Layer 3 of a small transformer language model trained on English Wikipedia (15 layers, counted from 0, width 128).
A neuron's activation on a vector x is GELU(weights . x), where the dot is the dot product.
The model reads these tokens: " the" " the" "r" "m" "al" " and"

The vector x that enters this layer's MLP at each token. A number n stands for (n - 500) times 0.008.
0 " the": 639,451,514,469,533,615,446,587,556,435,509,417,558,600,459,462,437,426,499,483,473,448,437,621,659,380,511,510,497,697,432,416,499,771,450,522,360,549,351,393,270,542,396,554,476,486,559,473,606,370,664,561,363,568,559,498,589,442,585,349,418,447,483,408,467,577,459,623,584,366,522,523,437,506,520,589,369,416,506,372,338,421,450,493,548,474,690,539,549,536,537,511,23,698,417,390,566,573,362,707,605,572,401,572,441,545,377,489,679,440,406,493,579,555,571,710,455,597,403,463,412,665,505,481,516,441,573,534
1 " the": 639,451,514,469,533,615,446,587,556,435,509,417,558,600,459,462,437,426,499,483,473,448,437,621,659,380,511,510,497,697,432,416,499,771,450,522,360,549,351,393,270,542,396,554,476,486,559,473,606,370,664,561,363,568,559,498,589,442,585,349,418,447,483,408,467,577,459,623,584,366,522,523,437,506,520,589,369,416,506,372,338,421,450,493,548,474,690,539,549,536,537,511,23,698,417,390,566,573,362,707,605,572,401,572,441,545,377,489,679,440,406,493,579,555,571,710,455,597,403,463,412,665,505,481,516,441,573,534
2 "r": 486,508,394,462,568,604,468,625,579,372,633,472,603,466,510,446,385,366,542,409,453,449,533,708,610,445,463,518,507,648,406,401,431,829,394,559,361,518,340,397,176,440,391,624,591,505,509,415,574,404,607,611,527,499,574,490,592,460,462,511,459,467,440,355,473,688,497,457,372,366,550,572,540,712,535,662,459,578,523,332,320,477,498,452,520,494,651,518,568,528,474,562,257,606,407,356,646,510,471,621,568,612,380,458,535,620,291,488,507,379,434,550,646,527,576,697,565,484,294,396,419,729,523,419,552,530,499,468
3 "m": 455,557,437,412,555,614,425,621,585,453,607,505,617,532,555,428,379,353,484,412,427,567,600,678,628,455,461,534,502,612,294,422,422,712,416,497,309,590,475,326,256,553,424,543,665,448,476,468,567,406,642,563,433,601,465,465,565,450,519,425,534,446,471,393,471,610,504,532,359,376,494,593,537,601,592,703,453,429,545,304,303,385,418,437,558,519,641,461,534,430,426,667,252,517,400,343,710,526,432,703,497,615,476,487,481,636,390,673,742,356,468,498,635,597,636,694,498,473,342,495,493,583,453,429,520,515,513,437
4 "al": 497,464,454,464,479,503,479,649,505,455,644,513,532,560,581,446,393,354,472,483,514,504,530,733,564,359,486,513,454,673,325,317,438,803,448,586,467,605,387,368,286,536,433,633,610,368,506,390,512,402,679,588,483,425,473,450,648,447,624,397,477,496,502,348,410,616,467,545,365,377,437,521,429,544,509,659,404,558,526,329,339,444,443,469,414,509,670,373,478,565,443,591,226,573,489,375,722,612,405,699,571,673,570,518,598,577,367,569,603,346,448,541,534,559,647,726,487,507,377,403,478,697,581,445,545,479,485,567
5 " and": 700,384,492,401,571,577,447,528,526,532,585,463,605,636,452,538,445,342,503,521,466,455,493,627,644,349,426,493,501,699,468,405,502,738,390,494,395,569,383,344,224,552,376,597,490,447,635,433,556,338,691,594,415,494,521,419,665,377,515,371,576,425,476,400,463,661,479,571,380,356,485,606,481,522,467,594,402,455,505,379,323,442,374,423,520,492,676,459,554,475,543,515,164,577,455,443,628,481,408,668,565,578,468,535,459,435,420,561,594,493,403,602,613,624,566,704,517,607,442,421,540,631,493,424,470,509,541,568

Each question shows the input weights of one neuron of the MLP. A number n stands for (n - 500) times 0.0019.

n152: 660,534,667,594,547,588,324,481,521,541,494,537,556,581,848,576,417,584,410,354,478,482,475,371,408,520,584,302,695,552,330,479,524,395,525,527,199,334,584,454,368,580,559,539,575,446,400,543,497,461,529,419,494,404,485,521,621,478,455,468,736,422,494,565,538,503,547,506,242,643,516,451,590,610,589,408,437,512,724,596,609,583,428,410,534,383,439,442,423,422,396,509,466,463,430,617,467,500,438,603,455,422,370,432,497,438,445,528,506,372,610,512,454,586,470,345,368,315,512,599,416,444,686,708,426,450,460,523
On which token does it fire most, and how strongly? 3 "m", at about 0.98

n285: 231,424,530,442,458,453,310,554,418,458,434,634,613,552,652,506,485,380,658,427,493,367,529,525,336,380,558,446,701,525,408,466,589,459,374,843,455,533,472,572,630,462,418,549,530,420,541,484,609,528,455,461,294,585,653,453,416,551,350,557,588,539,604,551,400,650,515,374,641,445,367,625,497,528,462,389,387,614,601,545,749,555,506,388,739,338,393,516,525,635,625,273,435,551,332,549,390,453,442,617,470,580,419,421,526,622,556,555,365,594,484,521,365,424,606,483,426,387,443,567,596,518,602,485,393,471,601,566
On which token does it fire most? 2 "r"

n417: 415,565,487,514,336,493,430,376,425,650,548,320,494,490,527,640,641,748,490,587,288,467,486,500,638,523,347,493,390,433,469,597,540,386,497,483,400,425,433,490,423,709,592,437,642,400,632,442,691,571,579,623,673,494,424,592,578,565,298,597,428,548,477,497,470,522,533,510,287,510,356,526,635,322,349,418,532,204,465,468,418,612,660,400,127,610,697,442,332,483,444,258,574,483,483,617,470,527,524,703,528,530,608,358,598,701,618,479,674,388,514,550,626,437,304,396,450,322,432,494,528,632,523,487,513,548,596,412
On which token does it fire most, and how strongly? 3 "m", at about 0.15

n504: 517,474,503,413,671,516,561,547,451,374,447,512,360,510,407,651,421,484,448,674,469,664,353,510,462,582,625,483,557,456,580,519,555,708,480,562,681,315,358,350,355,540,465,663,234,590,559,516,414,520,734,634,455,580,530,343,539,513,404,547,701,556,600,659,421,518,355,382,621,506,436,469,563,507,511,533,562,417,262,637,611,408,621,457,543,569,322,596,424,548,417,552,412,379,552,384,561,613,480,466,428,371,594,497,451,656,451,298,375,805,352,519,589,538,448,306,597,439,418,515,487,449,354,453,261,580,642,412
On which token does it fire most, and how strongly? 5 " and", at about 0.27

n473: 408,437,538,488,646,443,508,503,514,270,540,452,624,578,618,571,632,531,438,488,408,451,514,517,597,434,673,590,402,505,540,542,377,614,494,486,576,270,632,584,532,497,338,608,375,668,630,434,594,480,497,533,520,495,338,457,579,514,519,527,526,468,346,641,456,441,653,444,426,339,638,353,468,603,494,494,624,367,417,589,599,647,558,515,645,587,468,460,529,606,500,463,621,520,432,441,417,471,439,503,512,480,531,580,611,583,479,599,468,429,592,411,380,403,415,455,587,336,552,357,480,608,303,424,281,480,313,495
On which token does it fire most? 2 "r"

n269: 383,595,662,474,613,645,628,523,443,462,451,545,344,497,638,454,555,427,520,603,375,429,480,562,644,514,595,544,454,620,451,466,424,404,549,463,714,428,615,394,546,630,423,417,541,500,517,534,251,352,580,484,494,528,387,517,744,338,575,557,325,600,435,477,517,431,486,600,534,478,400,397,503,595,491,558,433,676,494,560,517,533,485,561,558,549,478,290,494,559,522,582,602,628,404,736,470,561,500,449,467,492,483,297,376,503,667,488,324,457,460,494,394,395,577,574,621,394,336,574,517,450,508,514,475,488,391,412
On which token does it fire most, and how strongly? 4 "al", at about 0.19

n351: 566,482,346,575,443,587,500,479,402,503,274,516,558,555,592,566,530,521,569,385,518,769,599,328,425,343,404,546,610,475,542,452,541,461,528,646,457,559,400,517,589,514,561,432,596,359,500,553,578,368,567,570,617,430,631,563,375,479,377,477,683,635,440,496,649,431,698,489,559,445,486,593,543,602,329,496,477,366,714,374,409,402,611,450,379,457,560,349,602,432,500,500,451,507,462,731,157,391,753,200,551,466,576,585,574,660,391,579,803,277,630,476,433,317,701,390,380,504,275,493,553,463,376,464,374,667,345,577
On which token does it fire most? 3 "m"

n483: 543,526,559,467,540,637,409,572,386,576,459,555,546,397,562,632,392,578,584,357,695,469,542,197,506,629,285,321,369,455,331,376,621,451,535,698,397,592,425,572,577,592,480,651,600,494,526,474,543,538,616,480,480,436,381,582,261,423,631,486,403,544,767,527,517,434,489,353,392,543,524,425,452,465,328,547,470,536,597,419,347,400,407,604,664,548,569,444,441,511,517,552,523,539,465,483,540,441,455,464,543,466,497,531,538,546,472,596,566,471,535,645,447,506,581,240,589,476,559,454,384,509,304,547,489,566,595,520
On which token does it fire most? 3 "m"

n455: 705,443,509,468,506,522,580,503,557,609,490,482,412,491,452,624,524,497,466,443,546,479,449,304,571,530,360,359,291,534,538,537,447,222,401,462,482,613,609,365,506,500,591,571,533,478,465,449,350,661,527,521,360,400,596,453,591,766,386,479,681,548,530,487,828,473,539,617,509,729,667,485,703,487,572,596,539,554,618,542,332,395,613,468,458,512,524,475,471,494,559,513,440,552,494,488,454,388,342,512,208,488,318,340,386,534,449,552,426,607,494,457,560,605,374,544,326,377,341,353,542,645,550,458,589,307,615,397
On which token does it fire most? 5 " and"

n229: 396,653,446,446,578,389,433,345,494,512,447,517,517,615,669,745,485,396,322,609,548,554,557,512,419,562,567,494,446,525,428,754,695,480,597,420,550,558,540,512,535,478,530,346,553,573,404,245,716,441,506,506,415,424,563,512,386,642,464,527,746,444,465,415,446,358,589,309,349,530,609,438,585,575,517,434,676,547,500,509,617,440,411,364,339,568,532,587,600,670,421,589,500,494,284,601,542,550,383,480,506,561,743,391,543,470,351,716,422,432,621,376,547,407,506,443,433,535,310,445,427,467,598,509,491,607,391,455
On which token does it fire most? 3 "m"

n238: 432,494,458,440,506,477,489,554,435,666,405,615,522,468,476,447,560,488,607,438,591,511,470,601,585,430,503,396,396,676,455,430,575,547,459,608,561,614,635,687,558,133,638,534,439,471,567,397,551,550,489,363,394,264,539,606,561,503,620,464,473,611,547,518,327,549,320,401,444,477,370,363,592,447,302,527,602,690,494,464,571,375,596,342,509,480,603,491,535,586,589,622,505,707,413,543,446,565,482,442,337,612,494,706,573,395,489,461,399,582,453,611,512,437,605,573,416,542,562,514,521,409,497,453,571,581,385,368
On which token does it fire most, and how strongly? 4 "al", at about 1.7